Layer 11 of a small transformer language model trained on English Wikipedia (14 layers, counted from 0, width 128).
A neuron's activation on a vector x is SiLU(gate . x) times (in . x), where the dot is the dot product.

Input weights of the MLP neurons that the questions are about. A number n stands for (n - 500) times 0.00068.
n9 gate: 591 712 334 333 510 273 522 728 236 643 635 603 909 548 471 674 668 339 76 682 625 360 411 212 289 571 529 897 335 113 361 174 630 448 475 612 651 524 786 444 213 382 616 515 583 411 459 457 616 227 762 632 282 434 705 561 256 626 765 783 648 261 505 539 341 159 284 541 520 326 363 659 525 615 673 311 480 439 476 410 823 624 284 619 529 419 476 500 623 726 422 384 515 657 605 495 441 716 545 280 304 668 605 639 333 576 288 470 460 555 480 460 265 717 410 436 610 485 350 601 500 484 583 490 429 558 383 818
n105 gate: 361 424 728 374 602 388 696 536 374 544 695 600 699 559 491 416 461 569 731 576 642 283 337 402 278 279 470 629 593 340 650 679 730 702 701 655 358 358 604 616 531 613 581 552 535 255 464 355 329 539 509 572 592 810 460 332 418 487 662 570 278 748 388 361 566 405 335 327 360 369 351 513 469 407 864 645 526 478 428 474 722 667 296 504 323 670 556 587 434 624 738 173 539 415 349 530 370 400 518 429 470 719 572 606 574 703 375 482 730 368 671 354 615 281 354 482 642 482 277 89 586 408 478 812 586 432 599 534
n142 gate: 711 745 423 549 225 213 723 463 363 389 613 346 758 461 223 379 482 218 398 326 636 691 303 126 535 638 629 570 694 659 513 179 491 715 386 746 572 373 458 363 679 466 810 310 425 402 449 539 801 553 650 409 505 766 283 158 615 469 518 482 376 647 413 354 464 348 341 583 522 412 560 370 428 459 652 469 487 509 435 397 509 670 549 536 620 432 236 686 406 360 496 354 491 532 423 811 598 598 478 559 549 763 440 419 389 431 341 573 518 697 683 491 500 513 428 272 672 463 443 805 325 401 287 491 427 365 596 448
n212 gate: 462 743 328 379 509 519 332 442 582 500 509 315 447 477 435 269 552 602 771 375 253 837 425 208 547 539 635 422 486 732 387 411 453 338 462 726 733 367 694 356 561 567 897 287 671 757 437 518 921 620 357 534 495 466 272 534 602 711 433 552 626 138 663 203 796 698 791 403 710 326 591 378 557 519 603 458 495 750 532 236 391 561 347 477 392 610 431 556 551 386 574 572 486 375 647 412 733 539 542 410 337 729 297 552 639 640 490 399 633 491 608 415 652 271 661 299 424 510 628 419 519 268 361 245 341 248 452 678
n231 gate: 529 606 389 303 538 529 592 447 694 411 342 710 710 418 803 619 528 654 534 587 706 335 381 500 392 398 373 371 796 551 775 165 295 423 799 514 725 625 524 230 632 608 245 850 472 735 568 468 583 635 726 660 247 272 385 515 827 643 306 609 796 335 408 238 562 748 399 515 316 505 398 372 604 543 434 509 552 292 354 471 619 779 533 259 455 476 649 622 858 577 720 736 707 548 610 655 458 633 382 414 762 340 636 362 743 388 495 437 543 519 802 505 490 406 495 458 510 373 606 346 403 609 360 523 432 458 258 440
n249 gate: 519 481 735 645 376 543 510 235 712 519 510 477 631 400 444 514 429 588 636 471 710 243 330 514 481 427 317 329 433 290 292 293 524 527 803 597 495 325 670 601 392 235 659 779 588 481 368 185 597 718 510 592 643 374 657 481 551 532 757 552 804 529 418 477 543 510 577 539 425 189 553 614 443 334 448 580 350 428 185 334 628 817 313 391 609 668 388 509 528 629 416 466 612 712 262 472 706 422 264 591 505 223 432 457 271 282 356 365 552 368 641 908 266 589 747 232 543 461 707 428 863 778 421 481 650 233 413 518
n314 gate: 418 536 485 574 470 434 625 337 597 416 237 416 495 721 441 977 705 525 510 367 692 617 425 429 416 407 311 446 823 460 410 490 515 476 821 264 698 285 402 214 390 729 403 638 446 276 484 500 544 845 220 510 694 838 702 717 337 348 526 465 584 644 724 540 740 377 947 687 505 701 464 405 565 480 295 490 645 561 398 400 281 595 297 590 654 566 608 654 505 171 50 531 510 480 586 371 624 464 530 636 644 510 289 420 718 402 388 464 475 675 814 586 273 390 792 410 566 541 349 510 541 542 391 431 295 676 776 904
n315 gate: 400 585 325 477 448 320 637 581 638 209 571 684 442 446 674 603 630 546 543 419 312 554 519 253 842 639 227 468 603 413 449 338 303 518 481 509 359 491 255 329 798 513 704 445 413 472 534 369 605 922 235 371 534 514 434 370 973 764 342 304 671 285 614 435 668 639 661 625 440 289 662 673 580 500 588 617 495 462 369 537 767 397 238 318 536 263 367 611 495 585 592 566 505 452 519 311 325 505 509 444 514 635 424 841 348 462 742 814 674 631 467 420 476 310 683 858 420 563 468 543 562 427 767 390 667 627 610 577
n9 in: 827 390 705 427 376 210 505 455 304 519 862 485 460 462 891 377 765 664 373 645 718 471 574 480 383 576 811 687 451 321 830 295 589 406 620 664 570 514 642 300 515 332 575 408 654 378 333 595 534 442 645 751 649 495 693 677 481 490 435 392 782 742 775 345 529 440 610 754 319 530 259 500 195 535 662 510 368 676 201 426 471 456 214 382 538 575 945 398 422 599 786 360 661 319 267 578 451 383 402 654 296 642 392 510 316 460 500 821 604 613 392 327 381 696 554 387 515 525 543 490 450 485 481 321 963 553 515 567
n105 in: 534 738 670 421 572 462 582 483 355 430 513 385 776 629 410 492 613 537 543 820 306 666 475 240 392 362 703 553 711 401 638 654 656 536 917 845 411 471 573 696 367 536 343 611 545 600 517 354 386 558 645 568 461 521 492 444 706 406 440 626 541 736 658 450 596 513 352 245 475 724 603 617 383 471 341 554 146 568 544 320 585 567 599 391 300 568 331 604 625 458 595 389 417 440 259 562 550 513 437 411 463 675 596 513 492 556 743 722 656 647 496 529 432 500 517 333 513 526 443 368 226 535 492 583 453 736 842 720
n142 in: 604 638 543 496 359 232 818 725 504 222 757 308 264 406 246 581 568 462 522 392 521 521 457 306 576 400 458 595 444 584 594 601 543 614 729 629 453 521 552 565 420 548 517 521 387 626 601 631 603 725 733 392 589 569 286 763 421 753 665 776 315 509 699 395 653 530 435 698 483 640 630 321 394 560 589 224 677 600 488 274 451 436 626 610 476 547 604 433 593 603 341 314 420 704 487 546 475 394 500 273 500 791 504 513 420 639 737 695 654 598 720 359 414 407 445 411 363 364 421 552 565 785 378 454 426 281 838 422
n212 in: 476 619 405 431 688 505 566 299 600 152 420 648 148 496 459 462 631 385 162 476 533 200 603 643 449 519 310 354 689 856 242 589 604 491 643 615 576 550 577 476 841 794 533 482 436 333 553 677 468 735 562 481 520 816 396 534 560 518 673 645 537 490 271 204 753 553 742 442 453 650 318 364 289 222 743 477 570 596 758 725 477 336 329 537 504 486 657 607 412 595 588 834 407 481 566 426 579 364 463 420 588 365 469 598 509 798 595 204 509 420 631 439 665 551 476 813 855 688 628 681 390 559 394 421 591 445 414 332
n231 in: 793 592 560 352 331 361 470 570 579 518 597 339 739 434 388 523 595 428 777 616 647 456 619 370 563 533 509 580 702 406 327 455 775 701 560 679 744 704 491 551 527 214 801 728 415 396 599 69 358 509 329 495 266 300 454 387 581 616 285 518 626 369 662 374 573 584 454 585 337 467 547 349 422 582 595 372 287 505 350 541 796 491 558 254 264 454 428 703 622 532 612 690 753 760 647 536 541 505 395 133 469 446 456 445 518 500 792 639 715 559 495 427 344 523 788 473 684 303 629 278 369 457 567 383 295 500 193 646
n249 in: 402 526 315 410 302 310 478 763 495 325 240 415 573 335 227 601 409 440 360 273 306 588 814 320 475 562 800 525 363 535 444 585 861 582 623 455 526 599 266 659 339 702 536 470 912 500 688 642 603 619 562 268 727 402 296 766 236 604 671 358 505 573 238 630 490 842 546 547 299 354 789 384 748 419 853 732 857 464 485 525 608 641 435 555 515 176 654 395 545 699 629 613 460 371 413 595 195 589 535 200 640 601 360 267 759 324 207 572 724 384 676 480 413 590 236 611 347 583 618 772 593 664 340 620 588 579 603 534
n314 in: 479 526 640 237 479 474 811 260 155 459 304 490 379 613 510 464 592 259 458 176 386 222 495 552 151 479 383 630 500 354 602 210 284 260 500 686 609 844 927 359 367 588 464 601 656 220 579 752 610 550 630 845 339 505 366 453 213 780 500 362 236 358 609 444 613 526 708 87 525 547 374 736 664 279 260 213 525 453 416 392 465 480 359 275 554 255 606 165 683 283 369 245 302 578 515 505 373 590 423 402 318 729 618 474 409 658 536 380 407 510 276 243 567 576 557 541 552 474 400 308 243 602 819 490 348 435 672 565
n315 in: 430 532 403 531 532 468 732 417 440 158 619 460 669 662 263 318 691 357 608 310 514 518 468 648 306 748 491 509 674 729 423 595 312 548 546 652 408 531 542 597 514 703 421 352 411 505 744 575 509 598 320 296 571 263 688 205 294 726 351 468 401 435 435 374 514 295 837 683 89 495 444 568 650 404 346 609 636 449 399 710 319 495 513 414 422 491 375 595 373 647 536 259 333 612 693 739 527 538 400 390 410 830 456 832 612 668 380 435 221 819 473 728 454 468 696 405 293 364 562 426 346 557 482 711 346 482 700 641

Each question shows a token from some text and the vector x that enters the MLP there. A number n stands for (n - 500) times 0.011.

"5": 732 482 440 401 459 384 554 517 552 506 624 581 494 511 681 393 337 574 596 602 389 537 691 550 537 637 406 527 554 450 658 437 595 545 325 654 553 580 662 428 599 460 602 610 579 696 578 511 477 506 548 618 619 758 538 430 423 461 548 485 601 555 497 596 509 626 336 573 472 397 544 554 607 590 491 632 523 573 548 695 442 469 453 612 342 406 487 362 446 352 515 486 624 241 514 413 642 591 494 517 506 441 525 451 458 434 547 300 513 470 491 637 508 614 512 368 435 410 583 455 605 597 545 421 552 596 599 454
The most active neuron and its activation: n314, at about 0.19

" an": 388 604 240 395 556 633 532 463 534 210 580 595 456 564 533 475 692 701 405 548 475 430 590 406 471 585 564 440 599 648 567 647 538 491 601 416 553 432 567 511 581 538 451 527 492 558 530 552 385 481 548 541 404 494 595 602 523 461 657 544 405 520 649 520 534 569 471 598 469 522 516 493 299 493 503 567 676 636 588 475 457 513 482 523 324 544 423 712 663 392 530 405 506 625 334 535 490 534 518 553 641 689 537 384 448 570 423 578 356 445 490 701 511 592 511 684 592 501 428 582 442 564 625 337 372 501 555 475
The most active neuron and its activation: n315, at about 0.16

"13": 684 482 522 563 479 469 568 478 649 541 551 483 533 480 574 373 423 544 712 557 434 515 720 479 470 521 480 525 554 408 692 432 557 434 403 588 499 585 531 336 600 411 539 556 616 753 643 556 586 546 494 603 689 659 608 270 482 422 463 460 496 583 459 454 598 549 468 492 487 393 541 478 574 506 406 555 411 481 598 629 553 375 507 630 354 383 484 264 299 336 487 545 538 278 461 432 575 589 484 597 579 436 461 419 468 489 502 217 485 455 420 631 509 595 477 484 506 454 567 536 574 717 580 663 472 562 588 517
The neuron with the highest activation: n231

"-": 468 552 419 458 481 485 532 428 664 395 570 449 500 462 454 384 388 530 465 429 231 599 479 560 665 489 343 632 499 452 625 524 592 496 593 606 527 611 638 407 583 405 465 418 562 494 464 496 691 312 532 600 490 492 509 307 418 431 469 430 531 463 537 538 427 565 369 564 471 592 388 467 650 534 500 556 687 501 297 570 580 615 670 486 393 562 556 526 566 624 524 544 533 528 555 486 550 616 478 310 546 550 473 373 417 596 492 519 331 730 343 590 469 484 511 425 678 534 477 624 532 712 524 455 451 425 366 578
The neuron with the highest activation: n231

"60": 479 527 295 545 591 476 766 516 524 393 500 482 454 416 546 491 456 561 535 583 525 513 469 582 383 585 608 466 542 559 621 535 423 543 400 348 537 456 453 465 562 508 649 601 684 521 484 546 404 388 384 719 700 431 511 434 629 570 564 505 583 559 676 433 479 557 276 455 537 558 639 441 447 579 536 617 573 641 495 639 428 545 533 489 420 375 322 489 540 215 530 503 576 377 444 488 545 630 519 479 607 629 682 444 424 360 609 371 400 505 417 528 477 595 563 431 645 395 453 625 488 641 539 580 548 621 646 455
The neuron with the highest activation: n212

" ": 598 582 426 467 400 516 395 592 499 446 436 391 446 409 620 583 400 463 494 553 432 647 703 547 424 380 482 516 583 419 603 579 610 513 561 673 453 493 380 371 568 366 449 525 539 583 666 437 387 473 533 533 536 526 623 507 445 553 541 513 483 329 635 445 516 617 435 304 501 619 402 318 599 752 471 695 427 500 384 593 497 468 552 733 258 342 404 420 543 306 526 338 506 418 407 451 563 560 364 612 565 388 433 523 571 375 440 493 419 451 535 569 563 573 558 362 544 496 554 492 494 552 422 427 479 597 616 695
The neuron with the highest activation: n231

" There": 355 516 371 369 359 558 492 393 465 691 481 617 475 591 408 449 536 632 533 604 547 483 378 458 475 629 607 482 614 408 476 529 579 550 480 199 605 465 411 392 520 484 392 599 559 683 575 405 381 518 626 605 497 481 553 511 410 599 593 487 362 483 475 506 365 461 376 538 554 602 691 327 536 371 629 609 566 599 435 498 694 487 447 656 448 538 381 630 437 445 501 441 557 564 447 314 418 600 503 572 745 404 623 378 321 430 410 495 499 409 467 603 481 502 632 722 471 585 456 531 637 607 409 524 421 536 508 484
The neuron with the highest activation: n249

" Most": 502 350 222 413 593 406 686 606 657 611 359 612 471 485 631 489 567 624 591 699 301 496 406 498 444 660 501 621 584 715 436 559 532 514 532 510 595 586 572 379 447 505 534 531 590 592 446 541 554 379 330 473 512 474 610 539 362 500 610 570 372 401 515 513 383 477 383 326 495 578 442 531 518 399 522 410 594 628 485 481 736 630 514 568 406 536 594 464 499 527 570 680 510 445 394 598 638 514 479 430 602 482 355 543 415 599 577 548 324 424 411 592 395 524 528 531 566 486 441 566 461 523 453 495 490 532 514 492
The most active neuron and its activation: n212, at about 0.44

" to": 502 461 295 453 687 472 506 529 917 562 546 560 385 477 478 542 500 437 538 443 178 275 453 421 526 489 539 583 573 586 419 481 511 527 626 402 370 510 544 410 500 514 480 501 593 509 421 636 507 499 569 617 549 468 654 498 569 547 519 542 498 536 505 517 622 486 484 441 493 473 438 345 407 350 465 570 614 710 455 515 589 543 530 398 472 505 410 644 494 443 612 458 437 394 464 463 550 648 420 506 462 471 521 523 506 497 625 441 472 268 550 595 397 673 576 499 505 608 481 509 479 572 399 480 551 461 523 583
The neuron with the highest activation: n212

" on": 460 482 69 486 606 503 564 519 716 563 520 511 470 494 650 558 534 611 507 519 145 430 412 427 488 453 634 652 409 538 475 582 655 543 520 337 532 428 477 456 463 474 439 499 624 524 649 433 510 474 559 615 564 538 549 506 554 587 476 496 580 450 548 590 675 414 451 537 488 447 559 467 453 515 582 437 542 599 490 577 567 585 443 506 500 519 485 620 598 455 671 400 497 441 450 512 428 656 446 468 583 426 542 432 486 513 594 528 430 415 448 581 441 688 519 672 592 481 433 481 550 579 463 393 370 501 573 634
The neuron with the highest activation: n231

" |\n": 281 583 611 478 465 468 792 522 458 477 575 600 541 568 584 615 377 442 522 586 480 680 565 498 482 478 429 496 386 532 524 355 581 627 391 652 644 492 460 406 641 376 476 465 519 467 603 615 690 489 483 641 564 560 527 518 281 435 404 557 443 453 622 500 593 619 591 562 492 326 546 430 546 503 582 644 598 660 501 639 593 442 570 554 548 324 529 454 519 492 461 499 594 560 411 604 632 433 503 484 670 542 711 336 503 495 526 417 604 644 290 613 345 567 600 533 479 655 485 572 503 486 536 441 557 604 396 524
The neuron with the highest activation: n9

",": 405 629 587 506 540 452 676 637 721 388 414 515 521 489 551 347 432 528 504 545 276 544 610 633 466 381 418 504 330 508 610 491 626 446 444 745 602 459 540 435 457 329 510 587 531 606 581 398 607 501 605 540 526 658 629 385 365 495 512 475 376 521 518 415 495 547 449 495 524 395 532 576 534 422 510 590 464 477 498 495 518 371 612 561 426 395 426 312 378 411 454 471 479 381 363 418 576 524 421 502 593 454 393 427 557 457 478 182 485 510 414 522 513 505 533 390 466 494 380 306 498 677 591 677 358 700 556 431
The neuron with the highest activation: n105

"12": 562 428 413 489 481 518 634 583 587 499 548 562 442 292 646 472 418 579 525 588 479 621 550 532 544 536 502 606 503 451 642 599 518 526 453 597 504 687 581 521 545 378 513 447 486 522 575 392 524 498 525 770 592 604 560 326 397 585 537 486 495 546 530 373 526 484 371 405 624 522 381 450 639 468 454 543 366 501 618 522 641 482 557 653 286 300 534 329 531 400 432 503 620 388 483 523 614 620 413 502 538 436 414 556 562 441 436 210 494 447 427 587 584 687 600 500 587 492 444 719 606 520 415 558 310 588 614 544
The most active neuron and its activation: n315, at about 0.33

" |": 392 441 317 460 565 485 649 488 680 525 601 427 449 579 687 520 541 554 499 590 282 686 424 501 632 565 522 770 454 548 485 516 567 576 530 564 481 543 536 447 505 506 441 434 582 522 492 336 666 442 474 668 605 614 641 509 447 648 458 417 471 475 646 468 513 451 485 403 466 422 597 457 654 473 510 526 627 499 403 564 522 522 550 447 476 489 560 529 579 484 584 447 528 532 443 465 455 744 493 432 484 344 461 378 482 385 484 573 360 710 296 642 495 662 533 623 684 464 471 562 523 571 504 433 519 342 443 481
The neuron with the highest activation: n9

"ed": 374 433 153 449 531 503 513 571 604 433 533 559 455 593 603 506 442 455 565 491 155 455 544 361 451 457 632 583 536 601 547 627 525 484 319 372 500 386 569 583 565 476 502 492 600 651 531 538 509 559 426 509 567 559 368 670 470 375 484 523 427 306 487 515 587 428 513 560 470 515 595 537 476 412 455 572 649 358 648 664 647 509 491 591 431 564 610 472 468 386 619 388 380 451 471 437 576 502 539 531 502 406 569 517 427 579 648 597 601 387 496 583 436 534 490 593 580 534 420 365 540 649 478 480 400 401 571 626
Which three neurons fire most, strongest first? n212, n9, n231

" (": 606 531 419 525 524 505 568 498 567 303 523 356 358 549 709 450 514 458 613 438 487 646 507 590 662 469 393 510 443 421 562 507 641 558 460 713 405 640 641 429 562 537 196 478 547 674 518 344 587 345 533 591 533 530 507 544 529 634 497 602 326 345 507 533 609 466 350 569 492 432 584 381 425 585 547 669 585 647 405 655 458 591 534 486 483 493 454 538 491 507 572 377 635 543 433 513 473 533 487 522 706 432 612 326 503 621 334 626 573 362 396 582 520 629 583 439 520 723 478 418 487 404 615 522 534 507 490 494
The neuron with the highest activation: n231

"ances": 387 387 445 483 501 479 507 425 866 483 439 517 253 531 562 520 427 490 582 506 238 499 425 611 490 608 605 495 651 601 435 477 615 596 528 512 515 403 510 660 456 477 490 514 446 624 526 542 556 406 420 475 605 610 470 555 430 474 539 495 445 458 595 697 507 281 585 378 592 387 568 516 380 404 448 472 505 571 575 618 665 538 471 432 321 639 473 468 489 529 506 437 461 433 460 566 589 608 543 542 543 563 493 380 414 366 459 419 458 375 365 563 543 473 395 686 485 624 451 489 653 625 435 489 532 439 545 263
The neuron with the highest activation: n231

":": 504 633 579 453 365 529 716 592 475 492 555 592 606 580 629 603 529 589 478 403 391 569 580 603 363 473 484 593 563 506 592 702 641 545 434 373 518 318 418 455 475 472 660 529 546 667 648 394 482 340 484 531 552 526 711 482 447 599 373 478 374 472 518 460 397 643 508 474 546 493 414 564 617 516 523 728 626 701 440 580 436 470 574 498 457 482 494 401 625 319 498 472 480 498 503 460 599 633 472 370 649 459 613 506 462 270 520 385 457 617 331 583 637 499 514 426 606 406 474 581 631 299 483 467 415 675 508 558
Which three neurons fire most, strongest first? n142, n212, n9

"20": 632 531 610 424 558 415 438 579 511 371 603 478 524 550 648 455 423 418 646 552 497 529 591 669 545 583 335 397 537 508 505 399 585 515 375 497 589 495 487 347 536 504 460 576 579 597 433 388 500 345 467 582 626 443 485 302 392 520 652 567 352 476 522 367 469 428 485 439 462 788 429 628 490 459 329 472 421 518 408 434 497 417 445 701 458 526 507 447 502 391 404 460 572 450 409 505 595 740 518 691 641 378 420 399 375 444 519 152 464 649 530 581 740 543 525 543 415 497 440 576 378 414 367 532 417 447 448 547
The neuron with the highest activation: n314

" since": 519 356 237 511 613 484 485 554 652 623 526 449 388 553 610 571 586 489 603 611 162 565 396 646 518 610 638 649 376 538 423 429 612 594 480 458 405 359 527 410 532 549 360 456 608 468 519 416 532 345 368 615 544 455 654 418 458 650 478 451 498 410 588 554 545 438 480 355 554 551 500 574 591 408 405 433 658 480 371 451 545 537 495 477 619 577 473 647 473 416 541 482 498 448 485 499 527 685 497 562 488 334 394 348 480 408 512 491 391 391 316 582 563 616 572 564 557 520 402 593 565 529 516 420 498 472 515 499
Which three neurons fire most, strongest first? n142, n231, n105